Layer 5 of a small transformer language model trained on English Wikipedia (11 layers, counted from 0, width 128).
A neuron's activation on a vector x is SiLU(gate . x) times (in . x), where the dot is the dot product.
The model reads these tokens: "." " He" " received" " the" " min" "or" " " "ord" "ers" " and" " t" "ons" "ure" " on" " " "2" "3" " December"

The vector x that enters this layer's MLP at each token. A number n stands for n times 0.033.
0 ".": -5 -18 -13 18 -13 6 -15 13 -7 3 4 8 -2 -12 12 42 -8 5 -15 -19 -2 4 6 23 9 -25 -27 -2 -9 -1 -5 -3 -5 -25 13 5 -12 8 -8 -1 7 4 -5 -4 -4 -2 4 -5 0 7 -3 -9 4 -3 -6 -2 0 -26 -24 9 2 5 -17 -3 -3 -7 27 4 0 2 -7 11 -15 -10 11 1 0 24 9 -4 -17 -7 2 -3 -42 -21 18 -6 -1 -27 -41 -5 -3 -1 6 -63 8 -16 3 11 6 -11 -11 6 0 17 -2 4 -9 28 -4 -12 32 33 -1 21 4 -10 -5 -5 -4 20 5 2 -2 11 24 19
1 " He": 24 -1 -13 -16 2 38 2 16 -11 45 -9 30 -17 5 14 12 -9 4 7 -24 12 5 -7 -48 -7 -10 7 20 -1 0 5 -2 19 -10 3 -6 4 -32 -1 -8 0 3 -25 3 -9 -4 -1 -2 -21 10 13 -8 -4 18 0 -2 -17 -5 17 41 -4 -12 0 -4 -7 -12 -15 8 5 11 28 -14 9 8 -13 5 -26 44 -1 12 -9 35 4 -7 -40 9 8 5 0 -5 6 2 -24 3 1 -10 18 22 -2 -16 21 4 -28 8 11 1 7 27 -16 -17 13 -10 2 -6 -12 6 22 -18 9 -1 -21 -1 20 6 -17 8 11 -13
2 " received": -6 10 -14 -14 -12 12 -15 -13 -4 25 0 18 -16 21 3 25 20 6 10 -7 5 -15 5 -16 -1 -22 -7 39 -7 27 21 1 22 9 10 -19 -20 -8 6 -4 -29 -20 -3 -2 -14 -5 10 -12 -40 -4 -20 -12 -11 0 -13 -14 -9 22 -4 25 -19 13 24 7 -10 -2 -2 -7 0 13 38 29 8 -8 -3 -4 7 6 7 7 -38 -15 1 -27 -14 13 14 -5 2 -2 -3 -1 6 -6 5 -37 -11 3 1 -14 -14 -14 13 -10 11 13 1 2 9 -7 1 -4 13 -20 -13 18 -4 1 -42 9 -19 -1 5 -5 -4 -6 6 0
3 " the": -11 -1 4 -8 6 9 -17 5 8 36 -3 6 -22 -10 -4 9 6 5 -25 7 17 -6 -6 -7 -10 -6 29 -4 -3 2 23 7 -9 -7 -9 3 -2 3 5 3 -5 9 -7 3 -17 0 0 3 -8 -3 -8 -3 5 25 -5 -15 2 -11 0 -24 -1 -3 -7 -8 3 9 -9 6 1 -2 18 7 3 -3 -2 6 -4 8 -13 -6 -8 -5 5 -6 -23 1 9 2 2 -4 9 11 4 28 -7 -94 -3 -6 7 -7 -5 21 -2 19 -7 20 -2 -15 11 8 5 8 16 27 -3 -6 2 -10 -19 4 -12 -1 -2 -7 6 -3 37 0
4 " min": -32 -11 11 -13 2 2 -5 -6 -12 54 -10 -5 -3 -3 -18 -21 -2 12 -20 -21 -7 -5 6 -6 -34 11 21 21 -15 -6 25 0 -22 9 -13 -21 9 30 -2 -4 -16 -5 -2 6 -2 -11 -12 6 -21 -31 -13 12 5 -22 -2 -13 -6 9 42 -11 9 6 7 -16 14 -14 0 11 6 7 4 10 18 -1 10 13 -6 9 4 1 -8 5 1 -1 19 -12 8 -11 -3 -21 19 -5 24 -3 -7 -13 -13 1 10 20 -16 -15 -2 -3 -13 11 5 2 -26 24 -14 -13 29 16 -3 41 -27 3 -11 -4 -17 24 27 -28 -48 14 7 6
5 "or": -19 -21 -3 5 -8 1 10 13 21 11 -9 27 5 -1 -4 -2 18 2 1 -16 -10 -1 -2 33 10 -5 18 -23 13 -20 -13 -7 -18 -30 -1 2 -1 -22 12 9 21 -30 -20 6 15 -3 -5 -13 -27 4 -13 0 -22 -5 11 -6 3 23 8 1 6 -13 -23 -5 4 -25 -2 15 -12 -18 29 -9 31 2 -18 -12 2 -6 6 -7 -3 -4 10 -11 35 -15 -3 -7 0 26 13 1 28 21 1 -23 -16 -12 -16 5 14 -29 -24 22 12 9 -7 4 -47 -3 -7 3 -4 24 15 10 -22 20 8 -5 8 -7 2 13 9 10 -10 21
6 " ": 10 3 -2 3 -13 7 -29 0 -15 6 -5 1 -22 -26 -9 4 -11 8 -21 -2 -4 24 -5 5 -3 1 6 7 0 -9 21 9 -14 10 10 -1 4 0 -5 6 3 -9 -8 12 -13 -2 -25 -6 -9 -5 16 -2 -1 14 -1 -2 13 6 14 19 1 3 -31 -22 -27 -1 10 -10 3 4 -10 20 37 0 6 2 -19 39 2 -5 0 -27 6 -5 -17 -1 6 -10 -12 -20 10 5 27 -1 -1 -3 -30 -6 12 -2 -1 -11 14 -1 3 13 1 -7 3 -15 -17 -11 -28 20 26 28 -13 -6 13 -8 -11 9 -15 -6 8 1 14 3
7 "ord": 3 -20 -17 2 -25 -15 6 22 4 25 3 -45 -5 -8 14 4 8 -2 30 2 -11 3 11 -4 20 0 15 -15 7 2 -19 6 25 20 21 15 -6 -9 3 1 -10 3 -12 9 30 0 -14 -22 -3 7 -10 -1 2 -2 4 6 -1 19 31 7 8 -19 -24 7 16 25 2 2 -31 10 15 -11 4 -5 -9 20 7 4 -31 -16 7 5 15 19 15 -18 -6 15 -3 16 13 -11 49 7 0 -42 -6 7 12 -4 -23 11 -3 7 18 -13 -4 -8 -24 0 -9 -33 16 -18 14 -27 -25 -7 7 12 -13 0 -7 11 -16 6 0 2
8 "ers": 32 -9 -14 6 -34 9 -3 23 0 3 0 4 11 -8 -48 19 11 -12 50 1 -5 8 -1 -22 -8 34 3 -11 14 10 6 6 21 0 0 1 -8 -7 8 9 -5 -32 -29 13 -6 2 -6 -8 -13 15 -1 -2 -10 15 7 18 5 -1 15 5 7 7 11 9 6 -10 -23 3 1 5 37 -3 -16 -4 -11 16 5 3 -6 -21 -3 -18 -5 -11 15 -8 -19 -33 1 -4 1 -20 -2 -3 -5 -21 10 10 -10 2 -7 16 26 -2 13 18 -10 3 -38 23 -9 -21 -22 -6 5 7 -25 0 -9 12 -30 -2 -3 -4 28 23 18 18
9 " and": -12 -13 5 3 15 -5 -16 6 8 24 -7 5 -2 -26 -9 19 -7 3 -22 11 1 3 7 -19 6 6 17 -29 -2 15 8 5 11 5 12 0 -4 -11 22 -7 12 -5 12 -14 15 -1 15 -7 -15 -5 6 1 -4 16 -20 22 -3 7 -1 6 -7 -15 -11 3 -3 17 -1 -14 0 44 19 11 -13 0 0 16 -2 9 -2 3 -10 11 -12 -26 17 6 4 -20 0 6 -20 -9 -5 4 -12 -55 -10 2 21 -16 7 -13 -23 -5 28 14 14 17 20 -1 -5 2 23 -1 -4 5 8 3 -5 5 -11 -9 1 -4 24 -7 21 -18
10 " t": -41 -8 -22 -10 -31 21 -12 5 16 4 -3 5 -3 4 4 -1 -5 -7 -13 -4 12 6 -1 -31 3 9 10 11 -4 -11 10 11 -12 5 -5 0 11 30 2 -11 -12 6 -11 -1 38 -5 6 -4 -6 -11 -5 -3 14 32 18 -18 0 -24 -5 5 15 -11 -40 -9 4 -12 28 0 5 -5 -15 1 -6 6 4 7 5 11 9 19 -24 5 -6 -14 7 -9 13 -1 -11 4 -21 -1 34 6 -5 -4 -50 -12 28 6 -10 -21 0 -10 9 5 -7 -15 -31 -5 -15 -4 -14 3 -3 -4 -8 12 14 1 -1 -6 2 23 23 28 3 4
11 "ons": 6 7 -12 4 -18 -8 -11 14 -1 -17 -1 -13 18 -22 -29 13 17 -7 69 21 14 26 11 -17 -12 7 -8 3 14 -8 -22 0 1 -3 12 17 1 16 -2 -13 -4 -42 -7 3 -14 -9 -54 -10 -4 -10 -2 -11 -8 15 -4 -25 -9 10 10 -4 10 0 21 5 8 8 -4 1 6 -29 20 -4 -14 -10 -20 29 2 9 3 -20 19 -19 4 -9 -3 2 -9 3 -4 -12 -26 -15 -10 -25 -1 -22 -11 5 -24 10 -3 8 1 -4 5 10 17 -13 -9 10 -7 -41 -23 23 -24 -12 -23 -14 6 7 -26 -2 1 2 0 -3 25 8
12 "ure": 1 -6 -16 -10 2 1 -11 1 -21 0 6 -35 -6 6 -23 18 22 -11 28 -24 -11 0 -1 -21 7 20 -10 -14 0 -1 -10 0 -11 18 -13 0 -14 -1 6 7 -16 -10 -26 11 18 0 -15 -4 15 6 3 -16 -9 12 4 8 8 1 8 5 4 -9 12 17 20 20 0 6 30 11 6 -14 -5 -5 -2 -17 -1 21 8 -8 2 5 0 -15 36 -15 -31 -6 11 -9 17 -15 -21 1 8 -31 -19 -6 -18 6 10 -1 4 16 17 -21 5 2 -7 -13 1 15 18 9 -9 4 -6 18 -1 9 0 13 42 22 8 -3 29 -1
13 " on": -15 -1 26 11 31 -17 0 -20 -2 -17 1 23 -3 -6 7 -4 25 3 -5 -33 15 -3 3 5 -8 5 15 5 5 -1 19 -5 9 -17 1 -5 2 -16 9 -7 9 -2 4 -14 -22 -8 19 -1 -51 -14 13 -6 0 14 -10 15 2 18 26 0 13 -10 23 3 7 10 3 12 4 31 28 1 25 -9 10 7 -2 27 30 3 -21 -32 -9 -1 -17 4 -5 10 3 8 -15 16 9 1 -4 -44 22 4 25 -14 13 -22 22 17 4 1 0 -22 -8 7 -15 -17 23 7 -39 -6 -15 -1 -23 4 6 -17 -4 18 7 -19 6 -4
14 " ": 23 10 -2 3 -7 -3 -34 -8 -11 -7 -3 1 -19 -5 -10 4 0 11 -27 -1 -8 21 -10 17 2 -4 -1 9 -1 9 9 2 -4 4 11 7 -1 -14 -5 -4 1 -11 -14 13 -6 -8 -29 -5 3 -1 14 -9 -6 8 -1 -18 7 -8 0 17 -3 6 -41 -23 -28 -9 13 -11 -12 9 4 16 26 0 5 13 -12 42 3 -6 -16 -37 5 0 -29 8 11 -5 -7 -14 21 5 5 -9 -3 -4 -13 -4 16 -15 7 -12 19 1 10 6 -1 -10 15 -3 -18 -20 -34 19 19 15 -3 -6 15 -9 -18 11 -20 -5 7 -6 19 1
15 "2": 18 20 2 3 -34 -25 -36 6 0 -5 -1 -11 -1 18 -28 7 39 9 -33 -35 26 -8 -12 -4 4 6 -7 2 -2 22 3 0 -3 -14 3 9 5 8 1 -12 -10 11 -12 21 -7 0 -4 -12 -10 9 17 -22 -5 -8 18 -10 4 2 -9 6 -15 4 2 -7 -17 -23 -8 7 -19 -6 28 13 -1 -8 -16 17 -4 11 -3 -7 -8 -35 8 8 -28 7 10 -1 0 20 14 5 -22 -6 -2 -19 -10 -12 6 -17 8 2 6 -8 13 -9 2 -6 13 4 -13 -13 -5 -16 4 -27 -16 4 -19 1 8 -1 -7 14 -37 -11 27 -16
16 "3": 29 12 3 2 3 -7 -46 2 -8 -16 0 -16 -6 27 -3 10 4 -14 -44 -30 10 0 -9 -24 -6 5 -4 7 -6 31 17 0 1 -19 13 12 1 -6 9 -1 -10 13 -1 4 10 1 -10 -3 -9 -2 7 -10 1 -5 15 -2 2 5 4 -5 7 -10 9 -7 -6 -13 0 7 -30 -9 16 -3 1 -2 -21 9 6 9 5 -3 -28 -5 9 4 -12 9 7 -8 11 -3 24 9 -11 -8 -2 -15 -2 3 -2 -2 1 7 58 -12 20 -9 -20 6 31 15 -17 -6 -3 -11 -8 -16 -9 25 3 -17 7 -8 7 2 -16 -26 2 -7
17 " December": 10 18 21 -16 -2 -16 -16 32 14 -6 6 -49 9 -22 -25 -3 14 14 -15 -20 -17 -5 -11 -9 -3 0 3 24 -3 15 4 4 14 -25 -3 18 -9 -9 -6 -14 -3 20 -17 12 2 -1 5 -12 -18 -10 -2 -9 -4 7 -3 -39 -3 13 -31 10 4 -5 -15 4 -13 2 -32 6 6 -14 25 15 3 9 -2 21 4 9 22 -20 1 -20 -2 2 -7 6 14 -23 3 4 12 -2 -12 -15 1 -39 13 10 6 -22 13 -24 21 5 1 3 -3 10 2 -21 -9 -15 -29 21 -7 -26 -14 31 -2 -9 -16 -1 17 14 4 -9 5 24

Each question shows the input weights of one neuron of the MLP. A number n stands for n times 0.0056.

n8 gate: -20 -24 -26 -17 30 20 27 -5 7 -15 4 -40 32 38 -8 3 10 54 16 41 -8 -2 51 -14 -27 -12 -6 25 30 -4 12 -34 1 -14 -4 12 -3 6 5 -20 -1 11 20 -43 -31 6 7 8 1 13 0 8 -17 -5 8 9 9 -15 16 -51 -17 -4 7 15 10 42 7 25 -24 22 -6 -9 12 -39 -1 -28 3 -30 21 -3 6 -10 -11 -32 8 -27 -21 11 9 8 38 2 -16 13 6 16 -7 -13 -21 -17 6 2 -26 -45 12 -11 -19 -38 -1 18 27 22 14 -30 -7 -31 -37 15 24 -33 -10 6 4 -14 9 -20 -21 -3
n8 in: 12 -2 -18 -12 -1 17 11 12 24 4 -11 15 -20 -2 8 -22 9 -29 -20 2 19 9 -24 8 30 0 -8 -36 -10 8 -25 -5 3 35 13 7 -2 15 -4 0 -5 -32 8 11 -15 -7 46 -41 11 11 -9 19 -7 -7 -22 23 13 -4 -8 8 -20 -33 -10 23 13 -25 9 -37 20 4 -23 -11 -4 13 -7 -10 9 -15 -37 -5 -10 -16 0 41 -28 -10 18 -17 -15 -3 -24 4 1 23 -10 16 22 10 16 28 16 13 1 8 -12 -7 -2 26 6 -22 6 -30 -6 14 12 20 49 34 -28 9 4 15 -30 4 -36 23 -6 14
On which token does it fire most, and how strongly? 17 " December", at about 0.27

n164 gate: -27 -47 11 -23 -8 19 17 -36 30 -6 -9 24 19 4 17 12 2 -21 -34 -11 -10 28 -11 -26 -10 6 -8 -37 2 16 18 -15 5 -22 -14 11 11 13 6 -28 -14 -33 -2 -32 -27 12 16 6 29 6 -24 22 8 -5 0 -10 20 -39 -12 21 6 -8 37 17 9 -10 -8 35 -3 12 -9 28 21 -14 9 -69 5 -15 -8 -14 -30 -5 14 7 -43 -9 33 14 8 29 -10 10 -35 -4 1 20 30 -23 22 -61 41 -17 -45 -12 10 -11 0 -8 27 6 19 -11 -40 -27 -12 -21 24 -21 -15 -4 -21 -20 -18 -10 -11 -22 -16 5
n164 in: 6 8 7 9 37 17 -2 30 -4 40 33 0 -12 -1 -51 36 36 27 -11 -3 -2 -18 10 44 -18 20 6 -6 -25 -43 18 -43 16 -5 -26 -11 -15 -24 -21 -8 -16 4 34 -9 -17 -22 6 -34 -19 -38 15 -31 22 27 -24 11 -20 -7 -3 -50 51 25 -30 39 -28 26 21 13 36 2 -7 -9 -15 13 6 -12 -34 -61 52 -15 5 2 33 -27 6 20 40 -19 4 1 -6 -18 16 -14 -24 9 -31 15 -13 -15 4 4 25 8 30 13 6 -1 21 -12 -17 2 2 -36 -11 24 -4 -25 5 7 -18 11 -48 2 5 -49 7 -2
It fires most on token 13 " on"

n272 gate: 9 44 11 41 20 -36 5 -11 26 -15 0 -34 1 5 23 26 -14 -20 -5 -34 0 25 -44 -4 -29 -9 -8 23 -19 7 -39 36 15 24 -14 13 -18 18 1 -8 -73 -24 13 -9 -17 -5 20 11 12 4 0 -42 -5 -7 -57 13 -6 -35 10 -28 8 23 -32 -11 -3 10 6 -30 31 -12 -5 -41 15 5 10 -14 -40 23 -13 39 -16 -36 1 -19 6 3 8 -32 34 30 -17 18 -15 -37 4 -18 -16 24 12 6 6 -21 48 -26 0 2 -19 -46 8 6 -77 -1 -14 8 22 -3 -37 -17 0 -18 23 19 -19 -7 19 11 9 -1
n272 in: 18 -4 3 22 53 -45 1 -34 13 -7 14 -37 -16 -21 30 9 -9 -8 1 3 -8 6 -33 40 -5 7 -11 4 1 -11 3 -45 22 -12 10 -32 17 -9 -19 -15 -3 40 -9 12 -11 34 14 -7 -6 -2 -4 -10 -17 -41 -26 -17 12 25 -19 -40 -12 -7 -30 -24 -13 14 33 28 -1 2 -27 13 16 -19 17 -2 3 14 30 -20 -24 7 28 56 24 7 35 5 4 60 11 16 -15 31 11 -22 0 9 22 -1 10 -10 7 -31 -24 -6 -48 11 12 5 -2 4 15 8 1 9 14 -23 -6 -23 34 36 13 -27 -35 52 21 3
It fires most on token 14 " "

n84 gate: -9 14 6 0 25 -18 -6 5 -33 30 4 -7 1 12 16 -1 -6 8 -12 -23 17 7 -16 -9 -12 15 11 10 -2 19 -9 10 7 -10 5 6 13 20 -26 14 24 2 -2 46 -7 -10 -10 -24 2 -10 12 -28 -33 0 -7 -10 9 0 0 -5 -19 -3 5 -13 22 -1 8 -16 11 -14 8 3 -10 18 -4 11 -13 -14 2 -12 5 -31 -29 -6 -13 -21 17 7 19 -14 30 5 -9 13 -4 0 -5 8 -6 -8 27 -6 10 -17 14 20 -4 2 -8 4 -5 18 4 -28 -14 22 -1 -12 0 8 -17 0 1 -6 16 -2 -15 -2
n84 in: 7 12 3 -16 9 -8 28 16 -6 -6 -23 -12 27 -13 -10 11 26 11 3 -17 16 -7 -28 -5 -11 8 -17 3 6 -8 -11 33 22 -2 34 -10 18 -25 11 10 -2 0 -20 26 13 1 -4 -17 17 -5 23 10 7 7 4 -6 -5 0 -13 14 -6 -7 -20 5 21 -28 -2 -25 -21 16 -17 -4 -2 -3 12 5 -23 6 2 0 -3 9 21 3 -2 30 22 -2 8 14 -8 17 -17 -30 28 -5 -9 11 -11 2 -23 14 3 -17 0 1 -11 -4 12 -24 -3 -8 -3 14 9 7 7 10 13 15 -12 15 -23 9 2 14 14 5
It fires most on token 15 "2"

n208 gate: 24 -30 -2 -20 -16 -1 -15 -17 -9 -57 7 -47 -13 18 14 -20 -17 5 -3 -19 11 -7 -4 -1 3 1 -8 -30 14 18 -5 -23 16 40 8 -1 6 29 -1 21 19 -7 -12 12 -32 21 2 -7 5 3 1 7 15 -7 4 43 23 23 4 28 18 19 1 -3 -6 -22 28 -17 -4 5 15 0 -19 12 -3 -31 -1 -10 -3 -12 54 -32 -15 13 -41 11 20 -12 3 15 25 10 4 -4 -9 32 6 -4 -37 16 -35 -29 6 -10 47 -1 15 4 2 -34 -23 7 -18 -14 4 24 3 10 32 -9 24 -8 -8 -5 45 40 16 -7
n208 in: 44 -19 -28 -17 -23 0 -37 -2 -9 -26 12 -10 -26 -19 -4 10 -26 5 25 -15 7 11 -1 -27 -8 -5 -30 -12 -2 11 33 -9 -6 5 3 -22 4 11 -2 35 -3 6 -30 -4 -24 24 -11 9 7 -12 13 -16 11 18 21 4 14 28 10 45 -7 14 12 -25 8 -11 41 1 19 -8 23 8 16 -9 -17 -12 4 4 -4 -7 8 -11 -13 29 -9 24 6 -58 -11 23 26 -11 39 25 -7 8 -37 -14 -17 11 -38 -43 27 8 18 -4 18 16 -9 -46 -19 -13 24 16 13 -16 -38 -1 30 -2 -13 17 8 3 5 23 26 -2
Its two highest activations, in order, are on tokens 6 " ", 14 " "

n227 gate: -8 0 10 -6 3 -15 -17 17 18 -46 35 -15 -9 -25 -4 -24 30 -17 -23 37 21 2 -7 -29 -29 -10 -4 -7 42 11 2 -11 -13 16 0 -10 -26 23 -9 22 -42 -8 -2 -3 -5 42 0 54 35 26 9 6 0 -18 -28 6 35 -8 19 12 -19 -26 -14 5 19 -4 -6 -16 34 42 -18 -20 5 -25 -4 -41 8 17 -7 -33 -9 -6 -11 -7 10 19 -9 18 3 26 -17 3 -17 -6 6 -2 -6 -2 -5 6 1 -5 13 2 -3 21 5 -1 10 -24 34 -20 11 13 25 0 20 9 8 5 2 11 -34 -2 -2 -4 -2 27
n227 in: -8 -15 -7 -33 21 15 -27 33 46 10 -20 -12 -11 -31 -11 36 -1 4 -13 16 22 -8 15 -34 -4 -19 7 -25 2 14 -4 14 17 1 -13 -29 -14 32 -16 -4 -18 -6 21 2 -25 -32 -42 39 7 -24 -3 3 0 -4 -14 10 10 -15 -13 -3 -9 -2 -10 -15 -10 27 4 2 1 4 -33 -20 -23 36 13 -34 -21 21 -27 -1 -21 2 14 -36 -12 -24 -6 22 12 -1 7 -19 -7 -25 -14 -27 -5 -23 24 -8 -7 11 -12 13 16 -1 1 -8 10 -17 -22 -49 -28 17 6 -19 12 29 -9 2 14 -6 -24 1 42 -3 -20 -25
It fires most on token 5 "or"

n183 gate: 11 24 -7 -2 -2 42 -9 -19 -20 10 14 -40 10 -11 38 15 -6 18 -23 -27 45 -29 11 -8 -44 -14 -1 -32 3 10 10 21 9 -33 -20 -9 -2 8 0 38 -5 11 -7 4 -10 -3 12 49 3 6 0 -21 -13 -8 27 2 -4 -11 -23 -2 -12 -11 -17 5 -27 -22 14 -25 -37 3 4 -18 -15 23 -28 -24 -13 -5 20 64 -6 -25 -12 -20 8 13 1 -22 -3 30 46 12 -17 2 31 40 -17 30 3 5 -13 -8 42 4 16 -9 30 -16 -13 49 17 -8 -12 -1 -30 -26 -12 7 15 6 -13 -26 35 -21 3 -29 -15 -37
n183 in: 39 29 2 54 15 -28 -24 23 -37 16 33 5 18 8 -37 14 17 -2 -4 0 20 55 1 24 -21 -13 5 12 11 -19 28 -27 9 22 14 24 -40 -14 -2 0 -21 -1 19 52 0 -26 -55 -11 34 22 3 -53 5 -29 -9 4 -19 -15 -13 -21 4 24 5 -4 4 36 0 -15 9 4 13 -38 -28 15 -4 -14 -63 -9 -14 4 2 1 -27 -15 12 -38 10 13 6 34 -11 4 25 6 20 -13 1 41 -8 -32 39 18 9 -5 10 11 -11 -8 11 -26 30 9 -2 18 -21 -11 -13 -23 -9 -24 -1 13 14 14 29 12 -10 -1
It fires most on token 16 "3"

n284 gate: 17 13 7 9 -20 31 -20 -9 -14 30 8 -4 13 -20 22 30 -9 18 21 -32 -22 -14 -21 -15 17 -2 -18 37 -7 12 -11 24 55 22 14 4 -19 -7 -1 -11 3 29 -23 0 -37 -39 -6 -8 -29 -2 6 -39 -2 -32 23 -6 -25 21 7 17 -48 -8 -26 7 3 37 -20 29 4 29 37 -22 4 20 4 25 28 13 0 -11 7 -7 35 11 -7 6 5 -33 1 -15 14 -3 -1 -15 -20 -14 18 34 -11 -16 -18 4 -5 44 4 2 6 -23 -15 6 19 -8 -6 -2 3 18 -13 -5 34 25 7 26 8 -12 37 -5 50 -23
n284 in: -49 -12 -46 4 3 -2 -4 14 10 -10 -19 7 -6 14 -19 14 -30 -2 9 -55 -7 20 18 -40 -21 -17 -5 3 -12 19 12 -23 31 -6 10 12 26 17 -11 28 9 -35 3 26 6 15 5 8 -33 12 1 10 -5 8 3 18 -5 -3 -12 -32 -6 -6 -1 10 9 49 -41 -14 2 48 -19 8 1 17 -13 10 -17 -6 16 8 12 -4 -25 -8 -32 13 1 -7 -11 -28 5 -12 -29 -2 -4 11 10 8 -10 24 -13 17 4 -19 36 -1 -14 -25 16 42 5 -52 -5 -3 -2 7 -16 32 11 -2 -28 -14 4 9 -1 -46 9 17
On which three tokens does it fire most, strongest first? 8 "ers", 1 " He", 2 " received"

n288 gate: -20 -9 -45 -63 19 26 3 -22 -10 31 -11 -37 -17 22 -26 -1 31 -8 20 23 28 14 -9 2 -38 -5 30 18 -13 21 16 -24 -7 1 -21 -30 7 13 -59 -26 -20 -18 1 1 -6 -57 -5 19 -21 6 -2 9 31 15 -3 -19 -19 -38 -3 32 -33 -8 -25 -5 -6 25 -20 2 -12 11 28 13 -12 11 -11 -19 -1 7 23 3 1 0 13 6 -5 0 7 3 4 5 37 17 -19 -6 8 17 -39 35 6 -8 -5 -7 18 57 0 37 23 -26 -8 9 12 5 1 -6 -29 14 -19 2 -5 39 0 16 30 -11 -2 21 -20 -12
n288 in: -16 -37 6 6 -21 35 -6 -7 -8 29 -28 26 0 30 -32 2 18 -16 -13 -47 17 16 -19 -43 34 0 -3 -15 -10 -32 6 12 -32 -17 26 -19 8 26 0 -26 -14 -41 12 -32 1 22 26 -36 7 -43 -29 23 32 -8 40 -30 24 16 -28 -6 4 32 4 -22 -24 -4 10 -21 -34 -1 -30 -9 -4 15 5 -5 16 -20 -14 38 14 3 11 -3 -37 6 46 -3 20 -24 14 -11 5 18 7 24 -3 -35 6 -21 -15 3 -27 -7 -10 -56 -6 20 22 20 -23 -25 16 4 -13 -15 1 -16 5 -20 -7 -4 -15 -10 -8 -13 7 13
On which three tokens does it fire most, strongest first? 4 " min", 10 " t", 2 " received"

n93 gate: -12 -30 -1 -12 7 41 36 16 -7 0 5 -7 7 46 -5 11 1 28 -19 3 46 5 21 -32 -24 14 31 -46 -15 20 1 15 -4 -18 -15 -12 -16 -14 15 0 12 -16 -6 18 -16 -2 -6 19 -26 -5 -9 12 10 -19 11 15 6 9 -9 9 21 -8 -6 24 25 -4 11 12 8 -24 17 -8 12 16 -3 -23 2 17 10 -5 7 -11 41 10 -16 24 2 24 -5 -3 46 11 5 -1 -13 -1 -37 -23 -12 0 5 -2 -13 -4 -14 -5 10 9 9 9 -4 -9 26 -14 -3 -11 32 17 -2 -3 8 31 -12 -40 3 17 5 -25
n93 in: -11 -6 20 -13 15 11 -4 34 -15 -8 23 -1 -31 24 -8 -22 7 7 -1 37 -4 -7 9 15 -20 19 32 24 3 -10 1 -22 -9 -48 -24 16 -6 -9 13 -6 -33 -2 6 -17 18 2 -5 15 -7 4 43 5 -11 22 -9 6 12 8 33 8 4 -13 -1 -8 29 -15 33 20 2 -8 -3 -15 2 -9 -29 -1 -5 38 20 0 -2 -11 30 12 -2 19 2 19 -9 -26 11 4 2 34 2 -16 12 -17 -7 12 56 -7 9 -6 -35 6 23 3 -20 11 21 -20 -7 -16 6 -9 -18 -13 2 14 35 18 -24 -21 -20 -3 1 12
On which token does it fire most, and how strongly? 4 " min", at about 0.48

n261 gate: 2 13 18 -7 -7 13 42 -25 0 18 -27 18 -11 -6 10 -4 21 11 23 4 -9 29 20 -10 -3 2 13 -8 -3 9 -5 -8 13 5 14 -2 1 -8 -18 3 20 18 14 6 -19 12 7 6 -14 10 -10 -26 21 7 8 -25 5 -17 -13 12 -24 5 -6 30 11 19 -9 -18 3 8 6 21 -19 16 -10 -12 -17 -15 -3 -20 -11 11 -15 2 -19 5 -4 -14 3 4 12 -2 6 -9 -17 5 -15 11 -23 -18 3 -18 -15 16 6 -8 5 1 -27 17 -1 7 0 -15 -19 8 10 -18 20 26 2 11 5 -13 -19 1 -8 -17
n261 in: -17 -26 -16 -20 18 25 -30 -11 -3 -13 -30 7 -3 -8 -25 -1 -4 -16 -10 1 0 -5 3 -19 -4 -17 26 -9 17 10 -3 -12 -16 7 7 14 9 1 15 -8 -38 -20 17 -14 -6 -2 2 -10 -7 24 5 6 -15 14 12 0 -33 7 7 -13 -5 -15 -17 -13 13 -11 10 -2 9 12 -11 13 -7 -17 12 0 -1 -10 16 3 9 15 19 -4 10 -21 9 25 1 3 5 1 3 -9 23 -6 -2 11 -5 -11 -2 -3 6 -11 -35 -10 -23 10 21 12 -21 -27 1 7 -6 21 3 5 6 7 -8 14 9 12 24 7 -20 -3
On which token does it fire most, and how strongly? 15 "2", at about 0.1

n34 gate: -42 -34 -5 -36 17 -3 23 -47 -22 8 31 -30 25 -24 6 22 -14 -1 -15 30 18 -20 1 -19 -29 -38 7 -1 -8 14 -10 12 -19 34 8 -1 -15 32 7 -9 6 6 -5 -7 -40 17 25 13 -29 -18 13 18 8 -4 16 -1 14 -5 4 -13 -37 2 -18 -4 -22 1 0 -62 14 13 -47 5 -44 1 -4 9 10 -8 -20 -24 23 6 -6 9 6 8 30 -12 -16 -7 -12 2 -40 -12 -5 34 -5 21 0 -19 -1 5 1 -7 35 -25 8 -20 17 -4 12 38 -14 -8 -8 29 -3 -17 -19 9 22 -10 -11 -17 -4 -14 -30 4
n34 in: -21 -15 -26 -27 15 -4 5 -21 -20 20 13 -50 26 -41 2 36 20 18 -7 4 -13 -12 2 -25 -33 -10 21 20 -1 27 19 37 -31 11 -2 -24 -4 13 14 8 18 14 -23 24 -33 10 -17 -1 -12 -7 25 5 10 22 2 -10 -9 36 18 10 -49 13 -1 -39 3 21 21 -16 13 8 -13 18 -6 -11 -18 17 -2 22 -51 -16 -16 19 -18 12 15 1 21 -11 -44 -1 -33 -11 5 -3 -10 15 -26 16 6 -2 -10 -9 20 11 53 -18 30 0 1 -15 14 12 28 6 -41 31 -13 -18 -34 17 -5 -1 -8 -8 18 -8 -12 -9
Its two highest activations, in order, are on tokens 9 " and", 5 "or"

n254 gate: -24 10 -3 22 -14 4 -15 4 -14 -4 12 20 7 -10 8 -16 -48 -12 13 20 -11 44 -22 -4 2 20 -3 5 -16 -13 -22 -16 9 5 -5 -1 -15 -6 7 -19 -46 -21 3 1 16 -1 35 12 -17 21 -21 9 16 13 -3 -2 7 -8 -9 -21 1 -2 -13 19 -13 5 -11 -42 10 12 -12 -35 -3 17 -12 16 29 -25 12 20 43 8 26 15 33 -7 -1 -21 -5 -4 8 -11 -25 19 -7 -34 17 34 -11 -4 5 27 11 8 -22 5 -8 20 27 -18 -2 26 -16 -41 39 -12 -14 -18 -11 -4 7 -40 20 -2 -8 11 -12 -16
n254 in: 25 -27 0 11 21 -17 22 -3 13 -9 12 -15 0 -2 -8 9 2 -28 -28 3 28 3 -15 -20 31 -16 16 -11 -20 8 15 40 -8 19 -6 -21 13 10 -15 -13 22 -3 -11 -31 -20 -8 14 42 18 -19 -6 -9 2 -57 9 35 -6 -30 -4 28 13 -23 -9 -18 9 11 -4 8 5 -17 -13 28 -14 3 23 12 14 8 -1 -21 -23 -28 -18 0 -38 0 -6 10 8 -3 5 -2 9 -14 8 58 15 -32 7 -18 2 -13 -9 -4 -20 -16 26 -27 -8 -14 8 8 -7 22 8 8 7 13 -14 7 29 -2 -14 -13 2 -25 -2 -6
On which token does it fire most, and how strongly? 5 "or", at about 0.24